Layer 7 of a small transformer language model trained on English Wikipedia (17 layers, counted from 0, width 128).
A neuron's activation on a vector x is GELU(weights . x + bias), where the dot is the dot product.
The model reads these tokens: "n" " Br" "ide" "g" "room" "s" "." "\n\n" "=" "=" "=" " Season" " standing" "s" " =" "=" "=" "\n\n" "v" ";" " t" ";" " e" ";"

The vector x that enters this layer's MLP at each token. A number n stands for (n - 500) times 0.0083.
0 "n": 575 523 668 457 259 473 520 489 520 388 375 763 598 450 464 269 551 426 587 512 581 369 411 502 386 545 661 611 332 570 436 531 438 610 350 359 692 730 643 415 612 481 534 711 283 178 793 573 331 558 700 424 362 746 497 608 422 468 495 526 418 463 319 357 511 452 496 412 650 555 367 361 644 508 533 623 499 332 305 623 787 576 526 639 499 451 590 525 289 195 511 573 443 271 537 463 548 537 672 743 402 468 558 623 537 586 569 623 508 586 464 388 438 544 760 264 462 535 714 183 377 493 335 329 400 321 780 661
1 " Br": 327 493 417 477 385 453 301 311 448 476 421 460 343 421 528 332 689 264 420 309 661 289 567 557 549 494 488 422 438 575 357 579 374 668 543 400 633 582 403 536 724 386 524 877 345 339 884 642 449 539 704 417 307 745 533 604 358 566 576 354 540 436 439 611 609 239 516 465 608 552 628 331 670 521 466 540 407 398 344 386 531 701 542 663 563 564 591 481 451 118 473 356 537 390 520 661 645 373 559 892 311 632 678 330 498 673 398 435 552 331 667 377 364 596 686 403 363 606 930 272 469 610 451 575 444 594 575 601
2 "ide": 490 523 576 547 66 561 489 297 431 555 472 671 345 626 504 196 685 286 465 312 465 339 518 416 479 388 542 498 387 451 632 567 519 695 379 425 547 757 291 363 551 380 488 630 413 338 839 517 402 755 693 516 521 816 484 686 272 688 470 403 671 410 352 577 527 251 374 388 564 606 481 387 470 435 503 510 527 456 105 603 395 447 483 722 525 433 541 450 432 159 699 382 460 592 439 741 814 478 689 600 403 439 556 566 438 437 516 467 673 245 646 425 605 521 588 621 337 698 974 391 444 583 499 563 383 589 411 579
3 "g": 506 569 343 544 50 417 478 231 450 533 383 576 582 455 565 282 562 348 382 409 398 553 521 450 535 607 650 548 496 400 583 611 428 614 410 656 573 638 365 540 594 323 607 704 406 209 917 708 295 627 660 428 513 746 582 750 287 594 499 523 617 456 375 515 420 293 511 390 664 590 574 322 504 446 299 404 544 485 359 397 394 662 575 580 557 407 495 532 475 251 569 361 390 543 578 826 715 557 543 684 323 405 675 473 405 581 363 715 370 316 626 530 531 705 778 439 474 474 825 283 297 463 434 475 476 637 298 633
4 "room": 576 517 378 562 90 358 431 271 583 481 307 567 462 628 506 214 587 493 456 457 556 308 456 449 471 455 561 467 219 406 641 670 338 610 466 575 565 733 424 483 607 417 498 668 482 255 866 625 459 619 513 618 351 739 558 580 254 630 658 516 591 473 438 466 454 463 445 312 687 756 596 398 448 515 275 438 720 383 257 439 457 632 480 673 563 486 431 430 289 333 685 431 650 545 603 612 805 569 664 721 172 541 617 517 549 584 479 494 412 427 751 376 609 545 539 304 323 641 866 168 347 425 457 496 545 610 346 661
5 "s": 586 474 373 433 301 251 357 274 452 298 301 503 478 636 593 157 741 348 593 505 684 312 505 438 380 606 729 504 421 338 489 646 425 731 487 557 565 632 529 376 478 220 522 682 320 256 742 741 429 534 420 580 413 709 567 763 470 620 597 584 568 560 356 419 601 464 473 462 787 694 593 461 540 539 381 398 633 297 288 491 480 623 439 646 621 467 564 516 369 213 650 496 542 504 528 632 545 655 619 734 328 603 438 569 416 620 460 562 534 523 670 428 542 674 556 262 382 624 825 114 301 516 336 462 515 542 266 577
6 ".": 563 521 505 471 225 336 499 404 556 230 359 616 439 400 431 224 666 396 521 554 705 357 503 433 437 458 784 484 553 311 524 695 500 760 507 424 583 785 637 537 594 420 511 695 301 147 795 689 389 431 607 419 359 694 419 668 413 488 556 437 569 616 272 443 562 451 404 405 693 538 367 461 630 453 494 659 674 293 291 575 335 585 464 704 482 615 458 493 342 160 504 376 482 473 461 568 462 516 595 753 498 557 456 593 531 556 543 594 517 490 690 553 442 582 641 179 336 697 761 294 482 430 386 365 520 396 560 782
7 "\n\n": 561 635 623 377 321 426 558 512 356 343 358 583 574 486 362 253 611 420 564 616 642 448 380 528 410 548 735 539 489 425 496 676 501 628 371 409 737 828 560 533 627 494 433 737 220 151 808 720 417 461 640 358 331 673 426 567 452 557 423 386 581 612 237 499 590 434 413 468 689 500 327 411 705 521 464 753 528 321 248 589 550 518 397 650 483 595 383 549 309 220 539 477 481 359 571 573 468 580 448 677 397 459 536 602 564 456 461 492 574 529 682 403 453 502 765 345 294 667 619 375 342 527 390 344 503 351 652 679
8 "=": 462 620 636 507 230 652 482 484 422 364 478 529 539 428 513 110 511 362 538 529 560 378 546 437 401 615 759 615 523 536 431 669 509 722 365 338 670 812 466 667 571 483 560 716 158 150 781 815 450 449 704 529 297 779 470 538 401 387 587 456 431 635 247 535 638 557 480 361 574 533 388 565 677 527 482 538 433 319 104 561 555 579 423 628 596 497 372 532 370 259 550 487 483 384 577 531 512 634 475 568 326 561 564 524 584 499 459 472 510 537 681 435 477 486 584 327 269 596 625 393 366 486 367 527 392 357 568 684
9 "=": 432 595 612 540 244 668 460 458 501 407 417 535 541 354 485 221 543 309 524 502 528 398 534 384 368 592 806 585 458 471 465 635 536 693 410 286 612 856 450 664 515 435 531 709 132 121 750 808 405 552 687 516 319 755 444 629 356 410 642 422 491 587 258 561 644 569 549 363 537 532 348 489 678 602 502 542 451 297 175 515 572 572 412 545 622 481 387 586 353 260 563 455 490 414 544 505 514 621 485 552 305 584 548 567 644 505 467 492 537 535 779 462 519 498 633 366 277 492 662 433 409 522 359 500 423 419 623 660
10 "=": 419 568 609 566 259 668 437 423 549 443 362 547 516 307 467 295 566 276 526 491 511 410 512 357 336 581 817 551 415 429 506 614 554 690 461 282 569 862 444 609 490 427 513 719 148 122 715 780 371 607 672 482 337 742 425 682 328 433 678 394 525 553 270 573 634 576 566 382 492 540 338 444 676 634 544 560 479 302 198 459 570 574 410 470 633 475 414 612 354 280 562 421 506 438 528 493 499 603 484 543 317 595 551 604 665 507 466 496 561 515 831 484 539 512 667 393 309 403 676 468 467 552 363 488 427 471 653 645
11 " Season": 511 504 594 575 221 650 478 413 508 346 447 493 530 341 405 307 590 348 305 681 685 80 474 527 542 522 577 461 380 530 637 590 534 556 471 304 491 590 298 569 631 443 598 751 219 311 736 524 455 656 575 480 196 612 429 683 290 602 593 407 704 691 295 582 536 404 402 458 660 530 383 323 598 605 511 544 721 376 235 496 499 684 618 494 492 416 387 550 160 203 507 414 545 438 549 344 611 537 470 688 232 525 567 644 574 424 349 449 804 504 797 570 617 521 607 638 316 389 900 406 429 683 404 439 545 587 675 578
12 " standing": 540 480 533 452 105 609 483 321 422 511 287 378 464 497 453 238 516 305 543 702 498 129 481 460 416 579 619 446 489 613 620 657 469 432 555 319 388 545 371 623 582 449 514 744 336 215 761 721 322 677 602 359 338 694 478 424 403 522 448 514 669 711 391 410 408 307 616 396 540 616 640 422 525 502 429 459 659 272 267 522 488 652 551 534 685 508 407 581 174 467 593 423 572 423 453 515 560 685 469 709 175 619 534 655 522 359 306 625 566 538 648 534 551 679 611 354 488 491 880 322 470 698 509 436 676 739 827 476
13 "s": 491 394 472 399 257 429 363 317 335 283 384 398 613 471 527 189 620 303 530 561 611 126 568 297 363 571 676 458 588 389 571 533 449 493 453 296 508 618 488 465 378 229 541 578 232 318 679 758 405 548 501 544 413 654 427 633 559 624 524 495 551 561 319 485 634 447 630 467 808 698 668 222 517 512 376 524 646 360 376 360 522 611 445 524 758 439 593 464 312 450 609 547 552 385 461 452 484 925 568 762 389 734 309 728 455 474 513 590 747 511 709 512 601 679 579 395 346 683 855 281 383 658 387 407 646 697 724 413
14 " =": 771 514 628 372 248 424 314 388 429 337 399 387 567 365 405 177 568 470 647 536 542 345 518 252 347 447 690 534 568 380 496 612 483 501 314 378 542 749 459 635 495 477 558 530 90 210 570 804 315 463 640 366 329 634 642 574 522 528 452 419 577 544 250 471 689 539 541 487 678 682 435 328 552 454 450 613 568 446 249 375 502 608 380 466 689 464 541 483 393 198 565 405 574 516 436 400 529 768 594 702 283 605 462 578 667 661 528 547 640 623 636 655 544 625 673 367 345 541 803 311 455 644 566 571 463 560 718 618
15 "=": 604 497 705 391 212 551 461 322 513 336 376 525 480 343 459 236 555 326 591 530 564 368 473 289 288 440 787 525 465 350 467 658 437 649 446 389 521 761 443 503 484 497 436 575 129 181 721 815 331 430 599 465 297 763 569 659 429 427 552 433 453 515 286 559 679 570 574 412 577 597 331 376 655 497 523 644 548 398 216 371 562 606 407 411 667 456 508 472 392 252 553 461 517 573 406 449 444 752 495 727 390 697 477 582 586 703 519 548 616 532 823 591 562 570 721 418 373 490 724 338 510 572 446 573 460 467 783 550
16 "=": 564 482 693 458 231 540 441 307 553 365 330 544 476 326 438 280 580 283 586 527 547 379 486 302 274 466 800 498 431 334 505 635 465 661 456 354 521 782 447 485 474 494 468 619 136 168 698 780 316 484 605 420 312 779 534 681 391 425 615 426 495 523 282 587 642 554 579 431 515 582 297 382 661 566 582 660 543 364 236 347 569 585 415 396 647 468 475 508 386 268 562 428 516 565 452 442 433 689 492 676 406 680 520 602 601 645 517 552 607 508 832 585 585 554 743 429 382 425 731 390 536 573 428 561 439 497 775 574
17 "\n\n": 528 611 626 399 351 427 470 459 394 289 318 588 552 472 323 233 551 358 603 631 639 372 290 441 396 506 683 480 505 393 531 636 537 551 400 392 728 745 615 412 633 524 407 690 194 180 780 704 375 402 628 266 405 740 457 584 421 596 424 361 670 582 242 567 610 461 388 546 677 563 392 361 664 544 556 815 625 376 267 479 574 574 378 521 558 484 410 438 317 255 550 453 523 415 550 546 473 555 462 734 405 506 592 648 543 482 442 486 579 519 778 433 447 488 875 415 371 622 640 405 385 582 423 355 494 404 767 567
18 "v": 414 597 648 613 402 491 328 392 223 505 304 560 576 336 555 210 430 199 650 477 545 240 394 413 613 590 826 522 614 334 538 601 492 577 616 372 778 665 488 578 670 533 539 677 169 276 911 532 522 656 582 307 370 730 357 495 397 451 315 478 765 659 391 262 571 421 378 548 607 588 644 334 564 457 473 651 545 253 297 426 507 648 358 560 604 527 303 492 552 220 583 502 540 349 589 682 574 643 379 750 473 521 562 539 434 450 311 564 398 368 494 558 635 500 719 426 532 562 712 313 352 568 441 494 444 425 665 577
19 ";": 414 566 475 439 490 759 492 385 532 379 378 440 474 402 411 154 506 388 491 320 570 272 315 166 408 444 519 374 640 300 596 554 673 562 366 291 704 734 398 616 640 616 730 644 266 387 924 637 428 401 588 462 305 524 500 560 542 450 465 468 845 494 256 477 560 471 563 555 765 639 696 457 561 339 279 705 453 361 168 524 445 561 319 604 696 532 497 559 441 394 478 349 644 413 527 544 738 608 467 672 323 611 653 509 510 514 592 574 585 435 445 425 603 515 701 216 408 651 647 404 435 691 431 413 446 497 610 730
20 " t": 245 419 471 497 542 712 409 383 376 525 473 342 498 501 395 183 572 297 375 628 532 163 396 360 469 573 716 621 596 472 601 650 476 742 384 340 806 698 545 335 599 611 383 589 304 312 861 674 546 645 690 459 272 560 383 457 306 540 412 265 568 545 343 473 512 384 426 660 485 548 510 345 473 433 356 567 506 289 161 455 444 609 345 600 565 666 569 644 368 276 550 486 616 357 625 604 666 529 408 928 472 789 513 508 557 653 337 494 639 521 401 564 507 558 598 510 504 740 613 302 383 634 554 299 666 422 630 562
21 ";": 333 583 561 409 417 718 543 492 520 493 429 478 455 477 470 196 603 317 525 532 663 289 376 150 532 451 537 389 713 430 695 530 679 578 244 273 590 595 457 766 694 557 700 689 190 345 879 504 353 482 588 317 354 436 534 409 408 415 474 393 595 509 222 475 708 469 787 582 647 447 687 409 575 329 271 656 420 363 199 533 511 534 327 670 596 632 537 532 348 377 569 367 577 412 494 672 587 588 446 712 408 750 499 419 529 493 563 628 691 388 547 509 478 497 665 231 405 640 487 356 477 722 486 378 547 499 553 713
22 " e": 265 501 463 332 444 747 412 411 372 450 414 388 626 425 397 250 617 164 442 675 410 341 420 363 560 557 685 585 588 459 602 591 493 800 385 433 764 714 658 463 563 686 550 627 281 373 867 667 442 642 720 498 436 592 499 500 374 567 540 254 408 650 418 447 611 323 614 500 532 410 737 317 485 417 346 572 465 313 243 301 379 565 359 767 618 582 687 587 305 250 498 329 579 342 441 587 632 418 402 716 438 727 481 558 620 649 434 568 698 340 467 598 382 431 604 417 408 754 427 341 340 627 574 313 600 426 664 596
23 ";": 281 598 623 338 404 716 659 518 533 455 462 395 469 422 449 354 638 449 486 505 522 331 416 176 528 396 578 380 543 420 646 563 695 566 266 302 640 777 531 767 654 536 621 628 203 313 810 486 303 547 566 349 485 572 469 377 286 565 446 346 606 538 298 464 717 410 689 473 647 349 671 488 632 421 244 595 448 356 128 335 489 578 547 762 536 579 634 559 292 327 544 372 557 457 607 666 496 632 448 779 348 648 605 467 533 451 616 584 680 258 491 523 406 416 672 236 418 674 478 393 501 688 453 469 435 615 625 725

Each question shows the input weights of one neuron of the MLP. A number n stands for (n - 500) times 0.0025.

n227 (bias -0.087): 697 522 525 393 488 275 284 535 487 443 568 383 575 672 516 549 439 503 529 628 637 503 412 518 644 534 555 382 432 494 579 550 574 503 524 516 474 575 683 497 310 510 369 466 677 487 432 468 467 440 586 354 440 592 465 138 603 621 547 362 692 633 510 555 557 465 401 506 478 373 570 428 696 497 577 599 548 532 354 541 573 468 392 652 566 510 427 345 513 645 423 643 589 330 398 510 637 601 442 561 456 292 573 509 449 297 370 294 459 577 509 433 429 396 729 706 428 576 373 481 593 524 653 601 500 438 445 531
Which token does this neuron like most? 17 "\n\n"

n505 (bias -0.062): 465 655 598 511 429 489 578 534 463 494 641 491 223 415 538 486 549 542 617 442 506 509 646 544 634 651 270 523 646 503 608 455 390 346 388 420 532 509 554 557 618 594 514 419 558 503 303 455 357 511 597 406 512 236 598 446 555 512 503 535 454 591 483 437 565 636 479 419 459 534 489 567 361 598 557 660 534 635 411 377 605 428 625 694 396 550 404 462 460 314 574 486 509 483 426 654 472 398 402 508 483 459 395 492 476 494 523 620 408 523 437 652 365 564 478 545 522 602 614 347 442 595 636 531 441 298 467 497
On which token does it fire most, and how strongly? 21 ";", at about 2

n119 (bias -0.043): 444 527 598 586 579 426 553 525 367 623 508 550 581 437 642 589 400 476 413 494 716 404 535 434 492 524 364 442 447 505 544 481 484 715 550 558 602 494 425 656 320 593 605 559 481 465 398 500 503 546 456 318 280 579 359 489 574 494 313 582 561 370 503 521 430 399 466 513 604 555 516 395 579 534 442 544 450 492 543 451 409 288 571 461 446 681 574 736 503 609 566 462 467 399 527 409 456 457 440 492 608 550 486 462 622 456 565 452 462 403 577 622 602 394 331 566 304 415 343 522 639 476 511 527 370 574 500 463
Its three highest activations, in order, are on tokens 18 "v", 21 ";", 23 ";"

n343 (bias -0.104): 305 585 485 521 624 369 512 378 600 434 391 420 620 590 469 551 375 474 700 482 413 543 530 480 694 535 355 506 730 386 659 427 575 527 468 446 418 435 684 488 409 433 559 547 462 509 497 601 466 360 494 591 381 466 434 593 542 654 482 519 313 564 430 430 494 619 500 603 558 512 460 465 632 603 509 596 497 440 729 503 315 533 623 439 559 383 545 366 576 533 506 479 530 567 572 413 764 557 609 417 577 359 395 476 379 605 476 347 559 482 326 521 721 540 702 411 415 384 369 309 556 483 338 411 530 512 491 480
Which token does this neuron like most? 13 "s"

n316 (bias -0.052): 483 487 464 412 645 439 523 441 373 566 367 789 507 513 376 534 480 526 665 382 385 591 627 401 303 585 547 500 406 410 644 397 490 447 468 312 390 480 488 658 497 276 629 429 468 552 400 376 517 716 368 696 627 490 434 595 436 513 667 415 596 653 590 510 546 579 384 578 423 592 446 380 377 553 559 569 546 358 477 695 559 530 490 677 536 436 431 520 537 552 494 413 602 449 474 391 635 628 412 528 785 354 480 471 549 520 451 397 374 553 755 573 517 523 456 402 700 713 391 457 626 497 623 356 158 458 436 494
Which token does this neuron like most? 2 "ide"

n491 (bias -0.034): 544 354 599 546 578 400 392 419 351 569 528 615 519 378 494 426 605 540 670 478 300 568 488 206 442 530 500 415 481 561 600 310 464 472 515 462 604 657 597 600 323 380 491 567 558 478 460 419 516 572 497 567 445 194 686 743 520 660 573 384 645 512 576 467 413 447 422 485 552 488 359 571 623 802 447 465 412 649 549 358 384 242 403 557 525 600 469 532 434 525 449 335 497 561 472 440 594 806 554 458 586 419 522 475 560 597 456 571 445 484 440 585 736 420 527 399 491 444 591 443 509 572 422 516 599 503 473 518
Its two highest activations, in order, are on tokens 14 " =", 13 "s"

n117 (bias -0.125): 563 312 426 540 715 428 437 444 286 277 509 576 707 590 345 470 544 588 535 468 264 359 408 551 320 542 440 503 592 670 615 348 521 559 518 419 478 459 509 584 289 497 707 497 567 574 445 559 490 534 475 482 474 503 566 503 607 510 388 391 444 491 497 602 469 497 351 540 636 491 338 408 551 595 478 603 344 694 497 451 385 563 699 503 518 471 661 497 556 460 293 594 618 470 720 591 578 621 381 503 555 407 392 361 665 571 562 537 573 581 491 644 531 468 494 457 579 587 355 487 609 417 416 555 368 488 518 748
Its two highest activations, in order, are on tokens 14 " =", 19 ";"

n48 (bias -0.141): 568 415 586 530 394 273 534 620 304 437 412 363 555 386 425 490 392 690 514 655 517 521 636 403 365 606 578 507 394 441 520 451 577 429 452 507 480 363 519 567 554 685 566 618 552 579 317 513 435 500 823 585 517 307 567 537 351 380 418 569 382 542 382 503 298 560 361 701 572 570 526 480 529 407 513 608 513 430 556 252 710 497 493 510 579 324 264 442 615 576 565 493 276 565 533 718 477 556 574 443 602 552 453 254 571 443 500 628 559 618 474 551 298 609 580 419 612 490 617 700 480 417 507 596 298 331 687 516
Its three highest activations, in order, are on tokens 14 " =", 0 "n", 17 "\n\n"

n20 (bias -0.105): 691 459 572 467 582 494 353 539 475 569 313 512 373 406 531 509 647 536 562 419 591 594 533 444 542 526 503 396 354 612 370 360 436 585 547 427 460 385 446 421 396 455 426 461 536 386 618 370 709 431 326 382 440 456 476 512 503 481 367 337 512 550 613 559 506 663 355 437 568 506 477 703 547 344 585 500 436 597 372 383 465 412 658 441 616 531 560 718 344 473 462 619 597 323 461 403 591 474 552 636 616 453 473 437 400 527 539 360 476 436 353 500 341 617 532 733 723 425 636 522 592 445 658 632 338 412 550 556
Which token does this neuron like most? 1 " Br"

n170 (bias -0.046): 576 643 509 383 599 424 497 580 506 627 393 576 490 466 659 616 528 497 666 654 575 561 543 379 503 464 459 732 628 457 456 479 512 391 494 647 550 503 529 198 472 536 491 402 561 371 400 565 577 404 566 488 529 503 418 481 500 433 594 404 622 657 588 271 371 485 270 427 339 717 491 491 530 440 581 603 409 300 561 432 500 513 441 538 325 622 485 241 431 451 524 564 525 482 556 475 403 402 411 280 414 554 472 698 447 326 522 531 662 475 584 525 406 687 659 607 570 516 418 405 482 592 639 330 512 545 662 476
Its three highest activations, in order, are on tokens 17 "\n\n", 7 "\n\n", 18 "v"

n444 (bias -0.100): 519 614 644 601 467 527 616 654 300 506 541 487 335 617 554 444 719 633 503 424 512 455 479 533 333 741 575 497 358 485 404 564 437 413 476 556 466 360 643 512 600 431 533 476 379 433 533 540 389 322 410 584 580 459 382 559 724 709 409 554 475 377 678 566 537 186 529 594 350 540 548 442 598 710 664 512 267 596 503 610 494 366 389 481 530 430 669 450 628 521 446 676 451 500 441 379 512 526 527 550 357 577 512 463 513 522 531 306 445 491 494 522 422 475 363 497 352 380 512 547 418 432 609 537 396 515 536 401
On which token does it fire most, and how strongly? 1 " Br", at about 0.48

n342 (bias -0.074): 424 659 335 446 572 520 383 551 383 442 435 469 563 412 590 474 421 697 490 360 622 671 362 549 427 415 414 623 521 633 476 450 297 684 520 391 617 685 484 415 606 467 463 570 553 520 417 189 654 463 439 354 475 748 647 530 522 465 513 591 315 418 507 362 503 493 634 457 411 317 363 644 526 708 636 517 633 581 517 554 313 421 568 576 460 801 439 665 462 446 520 483 256 593 520 582 507 314 451 529 610 268 480 557 529 388 486 530 721 462 487 257 572 500 546 462 583 642 364 534 713 497 475 308 409 599 562 497
On which token does it fire most, and how strongly? 7 "\n\n", at about 1.4

n191 (bias -0.086): 698 516 530 629 442 568 541 487 588 386 642 517 428 490 633 589 551 401 517 528 403 614 563 448 358 535 625 577 569 359 483 470 371 460 368 719 372 290 670 453 605 596 451 582 559 371 425 530 390 293 679 418 472 500 564 430 780 733 441 687 166 425 520 474 440 657 524 447 529 420 248 411 651 567 544 311 466 463 392 619 344 497 483 398 665 483 437 690 588 693 419 513 457 484 390 618 386 680 567 471 312 513 460 467 454 580 463 339 592 439 562 527 355 677 658 500 562 550 343 432 667 465 371 537 440 467 591 487
Its three highest activations, in order, are on tokens 15 "=", 16 "=", 14 " ="

n477 (bias -0.017): 541 483 611 494 578 539 444 543 699 633 252 456 562 468 453 577 570 514 583 467 540 554 603 508 577 341 450 523 352 551 471 503 553 625 659 352 369 316 584 422 404 512 313 678 183 591 367 465 491 598 497 523 386 420 325 419 465 592 514 485 451 405 579 564 466 448 455 540 284 523 547 474 469 412 613 384 401 460 489 597 500 323 378 597 437 485 555 389 582 491 408 599 543 655 431 680 445 549 602 439 449 503 566 606 374 491 417 562 426 450 455 471 727 482 478 468 662 506 697 427 472 436 593 534 437 492 506 489
Which token does this neuron like most? 2 "ide"

n307 (bias -0.110): 456 572 581 658 597 574 445 481 555 752 321 439 503 446 422 702 536 665 405 383 598 366 460 582 580 445 558 426 547 585 394 479 621 533 348 341 346 612 497 525 577 512 388 556 521 554 473 457 604 514 577 609 585 643 475 522 412 589 465 295 645 305 503 505 675 419 497 674 413 560 458 537 456 526 533 473 585 500 662 476 632 527 410 511 417 522 400 448 533 449 350 524 432 513 546 514 481 715 674 513 521 440 647 462 408 568 489 441 492 489 547 544 544 492 419 500 348 373 492 423 455 492 480 416 522 513 458 407
Its three highest activations, in order, are on tokens 1 " Br", 11 " Season", 2 "ide"

n162 (bias -0.004): 423 636 474 526 469 466 400 526 403 488 485 628 503 465 657 644 473 451 428 368 633 515 428 494 549 693 450 538 458 449 410 372 447 547 385 500 453 431 692 351 485 515 386 406 500 471 327 436 449 477 430 310 403 584 494 480 495 417 540 728 620 438 624 421 497 564 573 563 483 688 511 500 413 464 602 506 556 369 395 342 680 477 570 648 583 374 552 385 526 465 469 446 564 610 398 573 625 393 645 580 526 427 494 393 308 517 685 483 317 450 407 418 427 538 729 492 523 500 296 311 423 542 500 488 607 562 657 542
Its two highest activations, in order, are on tokens 0 "n", 18 "v"

n262 (bias -0.067): 509 413 405 515 526 477 573 711 364 360 497 448 846 602 479 460 652 330 574 555 554 472 494 387 335 425 364 527 399 526 581 682 463 545 440 659 542 439 573 473 639 554 406 471 506 683 512 354 457 500 584 538 606 482 446 572 489 500 485 454 437 346 603 468 547 542 441 521 392 402 529 421 621 637 353 407 608 629 389 559 616 548 542 372 391 432 411 506 500 524 390 559 485 389 610 467 518 298 345 560 606 486 563 616 392 482 390 409 291 593 526 376 551 792 595 647 526 449 488 555 497 451 575 447 382 456 708 474
On which token does it fire most, and how strongly? 17 "\n\n", at about 1.9

n115 (bias -0.055): 252 399 436 462 647 661 428 381 451 461 566 427 443 455 444 534 372 570 700 694 396 510 545 472 577 466 503 474 360 522 552 535 578 744 450 304 474 490 702 406 438 538 513 611 513 599 586 283 577 387 516 494 314 393 602 506 331 583 576 544 516 368 526 434 339 432 331 484 412 555 500 554 500 519 366 575 373 738 780 583 571 415 259 536 465 570 597 355 575 613 688 446 662 500 432 467 357 521 584 485 318 525 513 458 472 432 600 443 519 588 481 497 457 566 434 635 455 636 674 306 367 550 686 278 458 566 535 402
Its two highest activations, in order, are on tokens 20 " t", 22 " e"

n336 (bias -0.052): 527 540 599 361 585 554 521 523 396 441 426 437 548 500 641 590 604 526 340 364 685 636 477 400 514 568 574 485 518 569 550 448 375 482 576 760 458 391 616 465 449 625 561 313 523 430 463 506 222 585 553 342 500 524 369 482 549 455 434 524 541 623 655 446 485 535 564 598 394 573 514 370 520 365 199 535 432 557 454 538 556 476 550 362 587 545 465 607 441 395 338 520 506 340 400 497 397 497 444 385 384 681 529 550 600 685 441 428 535 577 540 479 696 500 548 535 350 550 423 616 621 604 678 620 474 489 409 629
Its two highest activations, in order, are on tokens 14 " =", 22 " e"

n199 (bias -0.077): 464 633 665 457 560 434 420 465 497 530 467 603 402 533 489 518 425 468 427 520 386 582 633 492 562 550 594 508 492 436 590 540 400 508 503 511 492 595 479 396 381 384 532 505 484 546 487 326 643 331 211 340 466 480 558 527 439 553 559 466 351 450 511 497 419 538 534 642 418 565 568 535 529 443 470 250 486 535 559 414 565 379 393 503 581 556 429 536 481 505 648 500 579 447 388 538 492 535 395 396 336 605 312 505 677 653 522 460 659 605 402 453 401 483 579 368 685 663 670 450 567 353 560 579 565 511 416 508
Its three highest activations, in order, are on tokens 5 "s", 4 "room", 13 "s"

n142 (bias -0.092): 392 526 497 570 580 414 491 471 560 668 482 445 448 325 624 466 437 587 619 491 565 570 456 379 462 682 548 399 758 295 589 576 626 452 586 363 614 421 559 467 482 468 419 303 514 520 457 291 515 574 521 465 407 424 491 748 384 336 454 570 315 417 344 577 222 468 595 378 477 450 460 474 659 472 702 554 521 581 567 558 492 560 536 587 485 527 524 659 428 526 477 340 367 339 476 411 450 509 429 520 620 600 388 574 487 435 521 587 459 431 554 584 470 494 577 577 529 438 641 356 639 491 648 482 641 569 406 552
Its three highest activations, in order, are on tokens 6 ".", 21 ";", 16 "="

n204 (bias -0.132): 464 351 394 577 625 551 566 435 474 474 490 207 410 549 553 550 596 692 403 533 350 624 410 330 490 497 418 244 477 608 539 634 447 578 644 510 710 533 531 719 368 393 449 599 580 407 452 451 527 513 647 363 646 346 615 536 509 570 634 513 539 453 507 396 606 682 466 532 478 399 440 664 644 419 513 471 497 536 487 648 407 634 689 497 673 473 481 487 530 325 726 500 549 525 458 471 520 414 668 584 433 500 441 665 656 259 581 449 439 641 487 464 342 586 428 394 631 432 402 417 522 222 442 490 516 244 528 424
Which token does this neuron like most? 6 "."

n405 (bias -0.063): 632 476 568 530 333 567 492 448 631 497 500 401 506 489 511 637 391 532 469 633 508 514 508 543 446 641 536 647 542 492 514 708 428 544 280 483 383 398 521 467 489 541 462 289 589 456 683 533 335 322 436 468 532 520 586 357 408 576 449 605 169 505 578 607 361 536 575 508 497 514 380 416 367 534 547 486 494 480 508 538 492 408 608 494 598 395 374 335 478 582 505 514 511 650 514 489 434 372 563 413 549 495 426 508 562 533 670 560 476 506 607 358 481 486 617 707 451 547 621 514 543 450 414 579 470 444 609 460
Its two highest activations, in order, are on tokens 15 "=", 16 "="

n423 (bias -0.128): 554 446 407 636 537 497 441 585 607 418 272 380 746 471 488 497 444 465 551 304 392 657 651 523 480 517 506 597 515 520 424 609 678 468 455 574 607 533 525 550 334 522 534 466 483 431 417 427 449 695 471 546 448 418 462 532 470 545 683 355 456 543 619 676 535 445 625 382 363 529 460 376 607 578 453 585 521 508 506 419 531 290 526 473 367 557 512 402 509 357 294 491 544 665 544 391 526 367 486 637 630 520 409 582 625 371 783 356 526 612 381 444 488 416 376 462 451 459 671 548 437 539 518 573 459 614 392 540
Which token does this neuron like most? 10 "="

n26 (bias -0.087): 422 514 716 503 560 478 417 571 434 492 520 384 523 472 402 519 419 461 488 424 670 494 582 506 598 473 549 603 451 708 517 556 481 457 429 551 362 681 572 537 603 412 572 486 522 584 514 429 664 390 360 508 544 515 620 514 542 258 403 497 503 296 532 519 548 514 541 475 539 401 380 542 497 522 557 374 754 651 519 556 686 491 241 633 489 588 483 569 431 424 426 442 466 367 344 392 543 515 565 625 318 470 636 559 443 602 458 500 469 403 385 483 491 595 421 497 695 426 644 549 506 350 426 455 348 448 536 591
Its three highest activations, in order, are on tokens 0 "n", 1 " Br", 8 "="

n187 (bias -0.023): 390 565 506 519 724 630 691 411 464 538 445 611 654 599 731 512 539 497 533 585 564 753 481 386 415 411 500 619 598 403 226 384 595 586 638 391 500 480 506 628 439 503 394 319 469 525 444 430 454 440 436 690 437 487 455 678 494 461 425 434 397 562 503 447 516 510 659 513 494 433 657 374 469 585 628 545 455 626 641 481 497 487 394 591 465 543 614 623 487 294 352 500 293 484 420 429 749 487 491 570 623 297 328 383 459 529 427 472 622 413 540 378 584 610 687 459 553 599 475 646 644 540 457 282 358 565 361 584
Which token does this neuron like most? 22 " e"

n493 (bias -0.126): 470 454 329 376 725 619 494 462 411 544 494 641 623 462 363 369 503 555 491 563 526 512 555 520 624 489 355 456 449 257 398 572 503 541 523 226 506 461 461 500 538 637 509 428 594 564 580 503 864 465 474 420 473 407 677 591 408 470 637 467 471 403 533 452 541 462 403 463 546 643 401 359 503 475 500 547 500 385 549 662 531 736 421 503 451 470 421 518 473 328 528 523 538 469 541 638 620 531 539 377 624 503 564 541 329 404 558 491 434 668 307 488 438 631 469 646 445 474 454 622 506 486 515 666 436 503 342 546
On which token does it fire most, and how strongly? 19 ";", at about 1.9

n294 (bias -0.061): 619 484 532 481 490 373 605 495 506 424 561 478 709 598 558 513 563 484 422 478 581 643 454 445 433 466 519 522 472 582 473 561 492 325 689 478 409 508 410 560 519 506 524 476 492 613 399 454 321 400 620 439 367 489 313 600 520 598 588 413 697 495 409 526 505 652 497 524 447 514 335 586 654 458 399 440 497 475 529 430 655 352 530 558 409 618 489 569 585 408 476 452 628 301 486 519 462 308 367 407 417 613 628 630 436 614 443 564 436 484 460 536 533 345 424 485 596 622 312 506 577 461 582 435 600 656 584 526
Which token does this neuron like most? 7 "\n\n"